Layer 8 of a small transformer language model trained on English Wikipedia (13 layers, counted from 0, width 128).
A neuron adds its activation times its output weights to the MLP's output. To switch it off is to set its activation to zero at one token and run the rest of the model.
A neuron's activation on a vector x is squared ReLU(weights . x), where the dot is the dot product.

Input weights of the MLP neurons that the questions are about. A number n stands for (n - 500) times 0.0011.
n3: 284 619 337 454 525 512 527 334 507 562 600 543 489 484 408 601 331 542 363 420 259 718 453 489 431 376 431 554 329 654 446 160 744 444 348 580 678 337 421 327 538 519 615 297 685 364 582 340 313 661 630 354 368 598 492 524 352 366 538 428 746 738 549 500 513 733 643 487 410 371 542 339 648 568 719 573 625 563 415 212 427 240 573 508 559 476 424 585 328 541 590 731 435 460 395 547 589 626 446 812 439 440 493 635 572 564 568 518 555 421 329 421 702 706 401 524 384 358 543 601 438 535 544 334 536 597 737 376
n12: 460 398 474 383 463 468 655 369 270 522 423 551 633 379 403 463 639 552 611 500 731 448 569 439 357 403 491 553 346 373 357 479 586 467 408 316 485 432 616 519 534 557 566 666 570 665 557 616 552 421 422 494 291 566 619 439 637 707 506 539 715 629 621 510 571 630 607 460 449 456 599 424 500 319 536 624 269 629 633 485 565 595 621 541 437 618 573 540 415 540 383 559 333 547 609 411 594 572 567 530 338 784 439 553 442 468 360 545 600 577 420 605 537 476 414 637 326 300 490 456 550 450 462 554 479 512 380 425
n42: 579 632 500 384 816 433 496 359 644 428 496 353 342 322 579 458 453 315 507 432 306 694 657 392 515 543 428 554 546 604 345 266 375 417 400 468 358 527 544 504 539 416 566 409 438 395 262 526 482 282 701 618 347 555 552 656 521 443 733 560 691 471 652 613 574 559 588 477 500 282 655 423 377 706 561 481 468 598 599 525 650 454 401 606 665 459 422 551 469 596 236 481 713 698 539 559 703 629 381 592 274 418 272 540 485 252 532 614 642 609 457 456 582 538 559 559 493 336 444 631 374 590 473 555 640 429 564 272
n45: 538 478 315 544 558 464 589 421 376 605 444 500 494 497 447 598 608 358 470 385 447 567 325 500 544 476 551 689 437 436 373 550 731 472 509 627 566 676 455 552 343 315 246 558 596 531 360 490 697 282 514 624 706 383 553 477 614 319 600 513 486 571 541 576 705 382 625 528 621 283 478 421 412 420 510 436 412 423 574 545 513 571 598 558 474 740 497 635 270 531 474 355 650 445 541 438 590 577 548 503 490 756 373 481 361 432 232 583 523 576 497 582 529 534 537 503 490 399 511 635 360 385 616 647 391 452 652 534
n47: 486 477 372 430 689 407 562 376 644 372 547 599 608 262 511 613 426 599 490 595 348 627 615 429 475 675 565 503 596 607 441 531 394 433 371 538 306 471 636 296 406 426 393 647 478 472 493 500 740 513 421 553 399 507 593 553 527 638 630 536 560 409 361 496 657 716 585 425 463 507 701 489 709 540 762 737 717 356 447 538 517 467 423 546 479 511 418 389 285 677 409 598 524 598 290 479 559 784 506 409 327 428 500 621 593 567 725 550 343 549 384 458 311 510 331 585 407 453 377 497 345 642 589 301 533 397 387 685
n100: 550 579 368 310 492 408 582 405 564 568 622 456 625 302 671 474 250 609 657 368 367 585 262 440 440 400 476 468 673 493 550 484 504 490 366 436 303 352 640 547 504 655 386 543 610 532 384 572 496 538 558 580 338 453 533 640 503 283 599 400 481 666 673 577 635 383 556 539 355 596 539 313 418 589 436 519 549 452 453 518 613 259 866 728 612 581 406 282 442 687 435 515 550 760 566 463 737 331 594 475 621 645 366 468 541 351 465 534 551 620 535 617 408 629 705 431 543 477 433 640 478 536 510 442 760 360 359 486
n120: 591 463 478 590 675 561 354 349 507 702 638 596 480 274 493 491 565 431 542 437 483 604 289 507 708 451 464 510 238 625 571 442 555 450 493 634 459 381 376 280 466 539 493 680 597 404 277 338 580 330 511 422 430 401 688 432 396 604 497 409 787 479 592 481 542 650 664 481 351 413 514 661 408 518 507 603 609 544 423 500 638 515 548 574 504 697 395 608 454 374 408 390 758 424 711 407 465 463 421 512 44 489 539 510 460 662 707 463 475 485 541 368 607 660 593 493 584 581 446 416 284 654 523 433 612 614 420 446
n219: 646 429 350 565 296 503 697 523 386 340 432 459 389 468 545 585 599 486 572 451 316 438 569 516 357 497 643 443 418 506 601 280 655 437 407 559 579 508 492 698 400 425 638 653 287 543 581 393 568 528 572 535 463 398 485 641 349 509 651 565 469 526 554 519 729 541 612 571 478 414 509 546 553 447 524 398 458 555 810 543 514 654 539 439 497 570 381 437 472 485 555 458 446 438 584 333 491 623 406 432 430 604 591 351 382 503 443 492 663 525 489 483 619 554 484 547 443 292 506 509 464 503 535 426 578 460 356 428
n270: 636 497 546 472 340 447 395 500 406 402 602 368 556 427 372 620 570 426 624 278 430 429 469 404 507 507 355 585 308 480 547 382 715 218 510 571 390 584 487 282 600 679 454 507 529 422 414 558 541 503 489 469 469 331 670 511 523 686 634 617 559 807 342 801 541 423 520 515 259 529 500 584 302 369 461 522 450 602 410 652 449 539 554 566 431 490 346 360 426 424 476 213 629 642 427 542 568 643 353 551 616 362 487 476 633 566 605 536 528 629 429 441 699 529 578 371 418 622 594 483 661 616 727 389 558 567 487 401
n272: 377 484 360 527 524 557 416 277 408 487 598 493 620 453 503 430 648 717 412 512 506 345 621 491 476 622 635 555 426 484 570 366 410 541 286 631 293 306 458 474 433 700 500 746 545 497 385 349 432 629 638 450 539 401 769 637 693 506 578 419 440 677 548 321 728 590 481 458 475 521 494 514 568 456 445 661 395 478 422 577 593 459 712 464 563 543 433 636 458 545 381 568 604 718 747 410 637 456 439 460 417 537 509 367 406 485 525 528 330 574 260 467 481 599 596 457 406 548 536 389 456 494 497 556 684 594 400 399
n357: 382 399 507 364 409 483 507 466 640 448 677 466 484 257 479 458 586 403 438 186 539 526 683 420 497 313 472 543 370 706 376 540 438 415 587 588 400 449 518 400 529 666 313 709 416 390 493 566 526 478 539 557 672 490 718 615 535 640 491 551 539 530 555 578 532 493 651 300 637 667 523 395 554 483 476 552 307 367 388 392 725 445 472 657 373 544 553 539 579 518 517 413 493 761 587 561 431 628 361 465 563 531 296 474 381 656 590 475 449 429 328 356 435 660 553 396 359 434 412 586 403 658 625 487 565 371 588 548

Output weights of the MLP neurons that the questions are about. A number n stands for (n - 500) times 0.00071.
n3: 340 715 326 749 585 385 429 416 582 665 782 427 716 509 369 465 717 530 181 343 645 496 762 165 371 685 574 396 375 765 472 644 588 380 697 266 381 703 685 333 500 452 509 454 608 358 390 394 381 569 414 614 298 269 675 877 491 397 509 665 350 597 734 535 464 614 434 629 479 547 168 386 539 426 681 333 252 615 519 431 491 570 437 448 505 691 476 653 695 478 555 274 759 216 182 540 374 379 725 300 737 496 279 632 567 372 330 455 465 481 634 603 526 946 577 393 672 368 611 311 285 524 604 567 523 431 386 347
n12: 385 464 615 626 554 488 402 446 685 633 351 550 473 415 480 357 635 394 373 381 305 511 309 252 496 507 485 419 637 607 676 543 567 359 605 708 411 677 658 459 465 477 449 589 655 570 346 539 432 559 533 392 564 281 358 638 436 557 558 430 716 532 581 504 362 508 680 463 478 298 743 496 390 449 373 504 515 406 427 493 668 369 469 771 430 678 400 677 208 579 372 697 631 592 579 216 588 520 496 546 244 767 287 625 584 486 442 466 729 282 367 305 387 368 616 427 478 485 693 469 527 464 282 565 747 738 305 484
n42: 398 633 480 450 616 559 526 508 487 619 847 648 464 348 590 575 376 487 384 522 495 620 403 593 585 570 500 570 145 694 571 663 204 253 380 783 354 704 534 431 369 638 491 370 356 568 491 260 231 689 394 244 790 580 384 531 426 345 562 513 521 596 425 431 559 410 459 354 466 424 248 442 238 668 482 569 470 323 467 589 162 679 482 491 778 605 352 473 375 757 628 688 535 373 730 721 390 509 708 404 367 544 440 407 333 492 400 544 559 363 683 830 697 348 478 412 568 785 753 703 545 453 355 708 266 311 616 363
n45: 849 504 639 309 563 363 405 539 638 435 584 673 513 555 478 685 546 612 351 462 496 410 556 672 250 339 267 354 425 433 617 422 478 716 455 630 704 471 327 705 810 479 564 683 573 661 434 297 558 689 637 439 553 328 349 576 537 341 648 688 404 509 605 239 255 278 666 661 476 464 305 534 452 694 572 459 438 557 380 811 590 670 705 472 641 459 359 255 413 256 355 602 557 706 644 445 147 435 393 317 527 546 487 341 546 736 464 312 524 587 630 500 412 398 593 332 601 685 231 461 384 367 468 466 504 816 377 513
n47: 347 599 519 522 612 478 560 590 381 513 443 353 540 544 718 698 544 492 183 312 751 462 588 331 622 283 457 583 334 259 791 343 387 520 513 460 292 414 520 633 545 706 338 602 371 550 298 604 418 742 685 293 182 654 598 557 305 265 637 603 416 713 228 585 716 576 500 317 587 681 486 375 593 694 500 715 799 368 747 492 276 418 675 640 121 431 220 698 218 600 627 543 539 731 569 518 478 391 677 361 462 560 486 532 408 447 475 552 643 187 530 430 492 393 491 559 378 496 526 599 258 463 373 733 527 518 534 294
n100: 510 861 180 443 481 434 461 556 548 784 530 532 541 550 619 562 380 443 694 381 547 631 343 245 131 672 311 426 510 639 567 758 649 517 539 515 324 397 700 549 636 642 520 525 647 610 378 382 436 373 32 749 290 367 505 485 401 785 751 393 676 330 745 752 599 322 360 612 429 381 516 520 414 167 259 656 382 404 564 245 520 391 555 244 520 436 478 580 354 441 244 476 217 89 701 755 630 836 862 372 232 381 615 353 709 610 552 734 500 619 539 480 363 793 676 481 299 461 490 597 831 489 327 180 593 586 369 415
n120: 454 545 770 390 463 509 448 516 732 424 248 703 701 619 477 387 175 529 385 448 409 585 563 462 521 851 432 615 574 435 371 108 626 378 572 448 615 749 452 402 291 483 540 345 719 487 521 679 474 522 304 445 761 413 385 452 690 552 535 438 429 477 382 310 488 504 536 714 728 458 957 344 650 482 281 564 289 317 569 508 362 536 522 635 181 470 727 605 671 444 432 872 496 901 676 513 648 464 402 569 547 528 395 463 335 251 512 522 584 676 365 496 359 420 513 292 450 650 405 612 438 486 412 557 328 180 606 374
n219: 493 557 584 567 635 628 426 365 562 504 621 369 454 324 544 257 576 565 656 394 539 511 486 406 387 613 415 512 320 579 697 882 332 585 463 401 588 377 248 252 427 363 597 412 525 467 548 585 571 338 457 336 707 432 423 455 433 657 614 623 384 434 598 184 535 492 737 435 730 638 592 354 232 566 359 500 556 497 576 525 539 422 477 672 419 504 455 667 484 720 348 595 544 672 541 451 455 465 281 335 622 503 314 504 541 510 285 549 347 414 679 342 565 293 626 594 460 548 620 229 596 656 387 674 649 773 530 488
n270: 599 546 509 469 588 642 516 378 705 733 585 589 525 690 334 408 360 616 593 622 453 707 527 510 524 603 385 521 508 851 419 460 475 682 393 422 554 207 559 644 643 468 604 546 442 445 532 634 400 571 414 474 308 741 484 312 456 523 228 163 309 466 627 433 798 479 547 391 585 703 435 500 664 676 713 696 516 448 496 406 496 191 598 457 628 444 451 385 651 480 596 397 552 529 777 529 504 513 616 350 447 620 342 320 390 406 454 443 484 297 240 484 628 28 393 714 653 340 617 253 400 280 264 655 572 600 536 274
n272: 707 395 436 709 538 120 368 332 682 491 469 490 683 369 468 697 261 559 628 549 816 500 431 338 229 571 439 302 607 522 392 665 537 575 334 729 135 738 391 531 645 605 532 260 490 406 403 762 500 678 470 601 447 440 304 455 606 488 626 842 385 583 554 509 417 691 570 543 559 513 632 518 736 873 545 535 610 635 329 341 276 597 339 413 614 275 505 185 597 293 575 791 649 276 390 616 428 407 368 332 461 188 566 227 348 603 555 616 556 491 383 741 479 436 333 590 551 246 487 505 304 618 565 424 514 445 522 686
n357: 675 464 519 335 604 504 388 409 492 606 239 363 565 491 549 543 364 596 752 715 447 376 468 705 390 512 360 251 412 492 572 547 334 542 84 610 425 587 458 682 462 645 638 402 541 678 434 530 359 578 367 561 637 379 455 166 538 504 645 362 625 535 534 496 405 801 240 667 275 609 799 737 455 617 517 401 554 766 419 284 461 465 492 398 646 437 459 436 679 450 538 631 430 586 546 614 589 378 429 454 345 574 788 353 412 325 332 277 346 697 427 664 540 252 313 894 431 616 604 431 573 576 443 445 693 681 615 275

Each question names a token from some text and the token that comes next. It shows the vector x that enters the MLP there. A number n stands for (n - 500) times 0.014.

Then comes g, the gradient of the next token's log-probability with respect to the MLP's output, scaled to length 1. A neuron's effect is roughly proportional to its activation times (output weights . g). A number n stands for (n - 500) times 0.00076.

" |", then "\n"
x: 545 476 494 473 543 541 539 440 452 520 446 538 477 509 498 439 599 531 776 453 500 541 481 583 460 518 495 545 472 464 411 641 462 526 490 534 607 540 498 560 544 512 501 528 472 598 544 443 454 477 412 523 438 491 513 529 510 498 583 540 546 456 559 391 540 455 460 538 513 497 401 541 563 460 562 555 500 549 523 487 498 540 510 485 485 527 524 482 404 547 423 534 468 485 561 487 514 550 492 430 489 482 493 467 447 515 519 437 469 454 551 435 506 127 382 448 502 411 550 547 499 482 421 583 491 480 526 496
g: 701 624 367 674 310 531 601 482 638 482 332 332 283 672 531 408 745 533 450 418 483 393 615 493 314 689 524 475 537 537 504 463 580 578 454 388 567 373 570 581 465 523 615 489 203 746 385 533 386 713 421 449 421 551 597 523 400 586 550 480 392 578 541 396 491 378 607 438 557 380 477 698 339 528 340 521 375 474 816 693 455 504 551 273 363 712 285 325 424 639 361 465 363 740 630 432 578 487 346 450 628 733 596 384 484 562 412 525 509 467 540 426 446 637 460 543 591 559 466 488 578 431 383 573 567 447 524 367
Which neuron, switched off, lowers the next token's probability most? n12

"4", then "2"
x: 493 575 504 535 455 542 461 495 502 550 440 570 519 553 600 377 480 628 553 537 476 453 508 600 489 559 560 524 497 547 471 377 417 547 551 564 526 521 541 523 621 449 586 597 490 490 591 404 424 650 461 566 440 580 507 579 569 501 536 440 396 559 489 416 458 512 445 540 513 516 475 578 517 529 436 494 474 441 422 561 485 491 517 467 458 441 550 477 497 482 349 631 432 508 544 462 494 356 475 290 453 432 585 438 481 481 544 503 324 603 492 493 460 310 441 567 450 417 570 564 479 533 446 554 518 599 483 456
g: 650 524 429 302 463 572 354 402 430 597 284 551 642 528 472 604 531 324 455 615 351 606 439 524 734 422 597 435 674 461 392 569 365 360 701 512 341 443 509 595 699 394 523 266 445 444 564 475 605 582 483 397 491 464 349 565 483 757 429 516 684 599 497 477 588 393 342 686 425 717 648 455 377 476 389 386 642 315 503 538 345 640 662 502 680 479 359 649 597 509 362 578 577 548 475 581 497 564 444 376 746 494 430 313 599 468 671 580 521 515 490 686 535 547 356 356 629 534 490 323 582 461 349 413 307 517 620 216
Which neuron, switched off, lowers the next token's probability most? n272

" V", then "."
x: 491 556 539 693 444 540 417 532 602 543 610 491 577 561 458 433 505 570 523 490 477 519 482 569 436 592 438 420 540 472 514 562 471 575 519 546 529 579 494 499 598 454 441 513 478 564 378 414 500 456 471 458 576 524 538 618 550 525 526 398 485 437 590 336 220 574 421 579 505 503 450 531 491 505 447 557 529 571 462 563 530 462 346 424 452 459 489 449 611 431 457 521 537 443 544 422 478 435 416 428 443 386 540 520 501 597 415 456 449 629 597 480 557 496 476 520 448 477 444 535 436 467 454 473 493 571 471 626
g: 610 524 597 398 505 434 483 567 375 479 381 536 499 386 448 379 391 343 607 528 489 485 518 548 614 678 352 540 419 412 676 304 486 506 627 429 596 444 565 608 558 476 425 557 501 673 440 470 536 462 314 718 540 353 371 395 282 542 369 513 669 590 477 391 538 655 639 685 646 427 781 343 680 344 460 638 383 604 521 670 364 497 374 369 180 456 631 488 485 531 493 763 580 495 532 770 496 486 490 523 521 354 594 442 646 320 669 594 545 754 387 590 520 266 521 522 460 679 353 477 422 398 425 598 385 356 396 398
Which neuron, switched off, lowers the next token's probability most? n120

" was", then " offered"
x: 575 430 393 425 568 454 476 547 612 442 341 523 551 599 575 568 502 414 615 506 506 525 442 597 591 504 512 510 532 335 368 463 419 587 517 668 530 526 468 547 434 425 547 450 472 578 461 536 448 454 434 618 485 440 487 588 444 393 440 406 511 497 499 471 448 561 387 607 474 573 365 442 579 536 511 505 472 534 515 509 550 576 491 494 456 534 522 496 527 558 483 526 535 516 464 541 614 561 512 496 497 493 397 444 460 490 519 471 599 534 479 573 537 298 454 517 463 378 430 547 410 525 504 579 533 583 525 513
g: 655 399 357 613 393 346 496 555 491 644 288 502 495 416 533 552 435 314 525 564 519 501 781 553 411 431 517 562 508 403 648 529 583 399 553 436 418 661 695 390 431 712 722 494 633 586 553 653 520 452 446 517 581 330 576 435 456 362 538 358 387 347 514 432 403 694 505 458 527 564 718 737 323 659 645 534 376 588 637 454 502 581 471 178 566 420 504 663 610 491 219 511 585 492 506 428 521 502 493 494 604 451 478 633 464 636 495 613 563 367 206 349 302 596 464 500 553 524 674 309 392 422 263 486 292 511 585 604
Which neuron, switched off, raises the next token's probability most? n42

"0", then "4"
x: 491 662 449 500 428 468 443 513 397 614 454 554 506 629 593 392 560 593 484 518 481 450 529 653 477 539 520 437 484 524 585 383 384 505 490 544 489 596 556 627 520 487 517 572 510 538 560 488 488 607 466 495 514 586 517 515 556 455 417 368 358 522 515 429 430 542 441 543 529 552 437 647 517 466 455 447 459 528 454 584 478 525 530 520 440 469 542 508 386 457 508 602 442 505 559 561 557 383 497 370 467 445 476 431 466 515 542 502 414 497 486 501 498 283 446 571 455 494 579 520 454 468 430 578 522 638 510 416
g: 369 555 441 363 459 579 700 472 545 703 393 360 599 400 343 634 446 579 514 466 230 550 738 370 584 540 683 362 511 669 450 292 486 343 552 870 598 213 448 614 617 540 468 454 610 436 487 400 577 527 561 446 297 600 639 539 419 502 587 654 609 451 518 631 501 399 432 740 518 458 624 566 603 397 566 381 453 627 272 556 311 437 500 418 513 507 403 224 396 412 483 440 555 695 512 511 464 576 342 465 586 437 467 460 559 304 420 598 455 428 404 686 304 524 601 561 518 490 635 561 551 588 328 461 459 544 483 738
Which neuron, switched off, lowers the next token's probability most? n272

"2", then " until"
x: 504 567 467 525 447 514 553 489 490 475 420 512 499 551 644 349 525 570 492 470 443 467 507 612 543 573 552 462 515 488 495 353 466 589 459 616 463 524 545 659 586 510 596 566 516 501 554 452 526 624 444 508 478 466 444 570 521 507 475 467 439 593 483 426 474 457 422 553 533 566 562 539 572 523 374 523 496 499 339 519 502 560 492 487 450 484 541 467 477 538 446 643 543 541 500 469 494 416 461 302 552 478 480 480 528 434 593 483 300 605 499 568 461 310 461 509 442 386 509 495 463 543 416 606 553 554 430 492
g: 670 442 427 384 420 601 327 418 650 551 716 408 592 548 601 532 395 647 358 509 659 376 477 542 589 408 514 451 623 536 522 499 551 603 293 620 565 468 459 604 719 511 437 255 350 565 502 635 336 548 590 539 524 520 572 513 370 473 553 729 384 460 396 541 453 502 412 336 581 433 591 379 306 710 399 354 492 356 511 595 495 686 514 559 610 392 497 680 662 495 760 281 588 493 321 611 590 527 598 489 567 359 478 309 176 563 282 373 337 568 494 503 438 407 529 426 516 537 619 285 418 426 641 660 502 776 468 509
Which neuron, switched off, lowers the next token's probability most? n272

" |", then " Role"
x: 530 534 583 450 479 555 574 509 515 574 462 513 488 539 476 401 552 511 640 458 485 545 430 536 562 526 500 550 476 498 550 636 464 534 489 528 591 478 470 604 460 596 467 448 511 629 546 410 489 544 468 474 579 493 541 528 477 426 519 459 427 559 549 361 565 391 476 579 483 592 285 537 561 501 511 493 458 451 472 570 532 506 559 453 413 491 466 565 515 525 439 514 498 504 487 487 561 491 459 467 643 536 473 485 430 525 363 472 446 501 479 483 483 211 373 399 494 517 546 451 540 468 383 536 493 521 601 557
g: 420 753 586 453 536 371 321 479 728 336 356 758 612 777 496 383 384 417 238 266 504 580 550 570 484 589 292 549 457 499 461 522 444 616 365 599 564 442 694 431 527 453 421 511 395 609 672 356 489 492 516 328 642 388 365 331 622 422 621 541 384 559 612 455 424 458 639 418 382 414 500 719 474 780 445 703 700 466 591 412 536 652 575 382 481 497 677 536 533 587 463 455 425 498 605 522 469 406 576 411 467 529 413 233 401 573 418 500 604 534 640 479 402 609 534 613 438 648 499 311 463 452 659 488 631 401 328 326
Which neuron, switched off, lowers the next token's probability most? n45

" Army", then " inside"
x: 568 513 691 423 452 558 518 569 495 397 539 406 563 653 419 590 503 503 507 499 595 468 493 533 523 533 427 476 454 422 534 530 474 520 435 507 484 500 548 623 658 476 457 595 459 509 463 569 501 570 332 558 576 502 551 591 471 449 470 388 521 527 514 418 333 428 410 501 510 465 528 571 561 459 432 545 561 438 353 526 448 507 424 469 485 532 494 456 488 490 484 489 518 608 514 455 444 454 310 440 521 371 478 493 475 518 526 490 603 568 581 582 502 305 503 491 446 560 541 480 504 565 489 559 602 573 542 422
g: 552 457 486 446 483 480 544 563 511 581 502 321 216 507 535 794 343 520 625 476 531 477 509 602 458 604 568 612 385 440 512 493 428 612 284 546 438 628 512 420 612 531 691 412 429 303 456 706 469 468 630 627 513 554 555 563 408 739 594 573 575 499 519 519 496 508 559 449 602 493 607 520 523 342 540 648 508 555 754 613 396 613 560 275 534 252 470 351 364 371 357 590 497 386 304 311 523 600 723 498 301 343 562 413 506 747 374 515 455 557 513 572 550 303 528 580 669 217 756 346 491 578 244 453 378 401 478 532
Which neuron, switched off, lowers the next token's probability most? n270

" met", then " husband"
x: 532 543 579 522 608 553 516 556 602 487 490 415 573 605 451 536 556 395 518 559 452 596 507 518 463 575 545 439 505 489 409 486 467 490 587 465 430 610 513 640 477 482 442 510 489 559 483 575 453 418 481 605 453 578 440 482 438 458 633 451 518 510 569 483 409 460 374 565 626 591 432 450 643 508 488 425 573 383 441 444 499 560 621 547 509 381 476 498 464 415 456 503 401 455 553 475 499 640 498 337 483 500 369 481 406 485 503 438 403 636 519 577 537 416 471 486 475 403 591 472 472 571 505 395 536 569 437 518
g: 538 700 529 538 414 535 637 381 694 356 720 474 429 412 568 311 475 545 419 618 135 481 594 513 543 203 623 485 292 482 579 551 613 404 451 468 453 561 454 248 488 525 645 304 421 422 585 407 314 562 580 536 608 357 622 582 468 389 416 607 359 580 634 497 438 217 423 479 478 312 551 525 572 658 383 631 667 616 465 580 555 531 482 355 531 682 629 694 533 562 329 324 503 362 524 679 578 558 463 363 461 710 571 699 511 402 601 362 331 548 487 730 482 489 436 443 530 574 431 491 581 411 559 483 504 629 361 619
Which neuron, switched off, lowers the next token's probability most? n42

" were", then " living"
x: 604 453 487 418 483 541 516 533 594 463 368 459 479 514 605 567 489 426 642 535 488 498 541 568 573 528 515 568 491 399 426 454 502 626 521 610 504 495 551 514 395 477 512 480 487 562 450 556 441 402 390 630 471 473 440 583 489 372 446 456 504 420 572 525 388 500 386 480 495 566 465 484 626 575 522 477 478 513 526 537 589 600 471 470 480 508 508 479 495 586 504 528 568 460 480 538 561 597 486 490 552 504 368 494 400 525 498 504 566 492 484 584 520 225 452 449 465 402 523 525 405 511 501 477 475 603 548 496
g: 626 617 538 583 717 404 349 310 377 561 526 353 537 269 409 456 533 398 418 559 384 631 530 551 642 467 603 675 663 615 491 367 472 430 362 488 228 681 481 494 428 438 390 519 650 483 576 446 319 616 492 515 562 466 552 496 312 470 687 583 419 572 518 831 572 504 310 390 415 489 638 627 564 468 511 520 768 514 697 541 323 667 526 386 407 321 585 452 563 605 601 572 767 483 576 635 399 700 604 404 427 526 569 583 536 341 556 529 386 370 423 510 456 522 581 389 305 415 488 533 505 349 321 327 435 620 238 521
Which neuron, switched off, lowers the next token's probability most? n42

"1", then "0"
x: 433 577 473 508 433 562 530 497 402 508 511 529 564 663 517 337 491 645 463 495 504 475 453 604 502 425 560 481 449 409 521 495 492 584 541 558 565 510 640 644 588 514 560 482 471 530 573 465 506 603 444 452 564 484 566 494 526 419 462 338 376 634 388 434 431 507 453 496 485 539 478 516 519 466 427 488 498 488 450 493 489 558 489 481 438 476 541 452 421 533 529 544 516 555 567 543 460 372 508 318 450 451 566 506 490 523 560 523 433 489 430 541 513 302 489 583 495 428 622 443 514 521 474 603 505 578 519 442
g: 653 518 396 492 571 596 406 547 529 406 562 393 630 580 539 606 601 633 429 529 170 640 536 327 593 519 637 689 603 539 598 160 489 504 383 620 421 433 283 356 497 533 572 520 454 378 467 396 350 637 526 379 648 436 683 575 615 563 442 511 522 741 412 484 572 586 417 424 579 503 464 545 341 563 484 446 253 555 641 169 516 451 501 530 562 251 662 539 570 684 480 395 686 479 704 456 482 387 582 442 547 478 475 443 574 543 403 507 281 364 304 466 539 529 531 443 776 578 562 337 521 461 573 325 548 311 663 565
Which neuron, switched off, raises the next token's probability most? n272

"ian", then " on"
x: 612 608 704 438 481 518 454 579 442 357 455 501 530 560 499 512 511 554 484 454 572 509 496 597 507 571 435 443 419 412 424 500 478 542 484 596 471 560 523 436 698 475 453 558 534 407 459 503 405 579 422 504 554 514 567 536 470 500 505 434 489 527 457 434 357 484 415 491 581 613 420 550 563 511 512 520 513 481 518 532 516 434 332 529 546 600 544 441 479 498 600 447 414 544 563 663 436 506 456 294 594 581 451 505 421 427 577 510 461 526 511 591 511 378 461 399 444 438 551 522 480 535 522 459 535 570 519 455
g: 408 413 486 565 538 392 415 691 529 416 394 436 538 574 477 525 445 369 545 673 591 583 349 587 502 401 614 426 458 385 427 454 269 563 420 630 352 611 493 729 641 492 862 584 496 480 347 764 451 634 652 682 388 352 411 551 225 548 594 752 511 466 565 466 435 486 285 643 500 421 440 372 696 560 528 536 454 447 388 591 459 657 576 563 734 317 518 543 530 564 351 445 471 569 421 325 773 641 428 533 499 629 589 233 418 400 382 513 556 563 484 517 578 493 405 652 374 460 482 499 497 398 247 577 495 423 318 527
Which neuron, switched off, lowers the next token's probability most? n357

"\n", then "|"
x: 477 545 411 622 520 491 531 575 385 515 473 560 515 684 551 573 463 536 353 443 504 524 485 653 523 422 531 605 511 567 406 545 488 601 410 481 546 575 527 625 604 488 485 519 613 541 566 455 526 571 554 551 485 532 467 454 513 431 620 395 524 495 627 471 566 426 543 616 453 491 339 477 591 546 553 330 506 501 420 482 542 480 472 391 428 508 391 464 374 458 540 559 571 416 480 479 452 532 458 392 503 510 453 461 465 544 451 495 512 628 540 463 471 464 350 510 502 486 450 516 501 462 406 465 516 472 503 453
g: 310 475 347 516 333 263 582 539 509 554 500 443 369 298 347 433 485 708 649 535 655 491 313 264 606 592 633 662 527 631 579 481 579 450 525 585 418 373 588 496 405 379 513 669 453 553 433 397 771 350 505 476 529 430 494 665 440 615 627 643 636 514 564 463 812 640 662 521 521 675 475 332 426 420 792 592 439 293 491 498 503 368 520 580 365 372 355 588 510 496 482 434 486 391 337 347 573 665 586 457 330 338 161 529 657 575 580 556 594 437 535 466 543 510 518 428 575 452 607 418 321 490 454 557 490 619 652 438
Which neuron, switched off, lowers the next token's probability most? n3

" loss", then " against"
x: 526 506 577 411 438 526 479 504 514 502 419 437 591 631 481 599 447 467 526 535 608 542 322 614 435 487 496 536 562 470 425 482 528 444 550 571 543 490 539 666 535 421 553 519 480 528 433 393 529 565 512 480 458 466 500 584 509 442 518 431 489 509 482 531 389 455 404 481 495 525 561 538 439 489 450 538 415 499 490 522 411 476 548 457 586 522 477 331 460 488 456 570 469 584 466 482 491 449 480 325 529 423 559 487 499 471 560 513 562 603 532 588 427 306 499 624 532 557 486 499 566 526 432 712 521 576 464 406
g: 435 545 381 506 477 594 728 452 427 385 287 496 467 334 532 363 526 504 548 515 613 595 112 647 243 776 606 562 305 508 524 552 468 630 610 333 503 472 625 472 436 492 589 701 539 407 607 419 533 545 500 465 401 546 504 467 492 479 531 549 364 515 625 542 493 662 488 505 628 536 402 518 602 559 450 611 603 502 471 516 377 447 526 666 575 536 591 375 476 534 397 327 358 457 595 506 144 594 513 622 604 378 536 508 490 355 381 450 442 583 710 648 520 629 562 645 249 167 410 499 462 540 732 502 670 298 618 344
Which neuron, switched off, lowers the next token's probability most? n100

" ", then "accord"
x: 494 549 311 595 535 565 486 432 592 515 400 603 596 559 430 547 519 594 501 515 514 573 476 525 530 695 529 467 536 523 442 749 397 603 485 602 442 548 553 555 487 412 433 525 398 520 477 444 558 524 469 519 450 528 466 568 564 446 469 459 351 486 511 450 467 499 443 485 565 491 465 526 539 549 442 416 528 470 557 554 508 483 520 500 393 474 548 474 466 565 478 574 534 321 461 529 469 416 471 368 454 523 473 465 530 510 417 471 575 485 559 589 464 416 419 531 459 453 425 459 434 504 464 534 580 560 523 509
g: 409 409 535 489 559 438 515 402 619 420 402 418 522 596 493 541 364 435 328 286 553 544 500 360 552 606 485 462 514 472 321 549 475 528 511 534 467 488 423 507 414 510 363 332 360 422 484 611 427 563 593 525 348 365 545 653 840 670 536 352 471 477 481 441 307 458 420 297 497 580 410 279 521 618 681 407 441 419 804 537 476 395 481 443 527 518 436 805 677 530 513 651 509 491 527 525 748 561 547 637 690 408 703 605 675 301 424 361 569 817 313 295 579 456 512 533 393 606 629 458 569 571 535 378 498 387 460 790
Which neuron, switched off, raises the next token's probability most? n45

",", then " "
x: 530 514 441 551 408 452 457 502 488 462 445 583 549 532 472 547 490 595 517 509 519 478 522 739 444 503 532 539 482 585 455 451 403 525 479 519 443 547 424 581 549 376 541 528 486 488 532 523 423 561 541 571 436 539 498 545 566 495 557 556 365 450 561 509 558 618 350 487 520 506 383 572 503 574 569 462 569 488 469 516 524 509 462 562 449 506 504 401 403 464 403 599 462 479 469 532 512 491 458 349 455 415 552 463 569 602 490 492 450 559 508 466 546 209 417 539 502 466 426 551 450 484 487 564 565 556 518 517
g: 446 604 516 513 284 431 493 562 313 357 660 789 498 190 536 508 648 687 555 322 360 709 558 458 463 474 588 525 596 581 494 446 576 435 497 418 367 489 568 537 454 464 517 496 464 633 599 504 504 342 451 504 609 648 556 524 360 287 421 730 581 606 302 589 495 634 367 662 639 305 399 457 530 497 516 647 538 212 419 584 431 238 473 363 387 479 527 378 488 553 538 642 641 538 451 574 599 465 703 533 417 463 720 611 312 409 537 438 355 401 666 534 335 616 429 711 726 493 387 326 496 511 493 521 538 462 634 357
Which neuron, switched off, lowers the next token's probability most? n47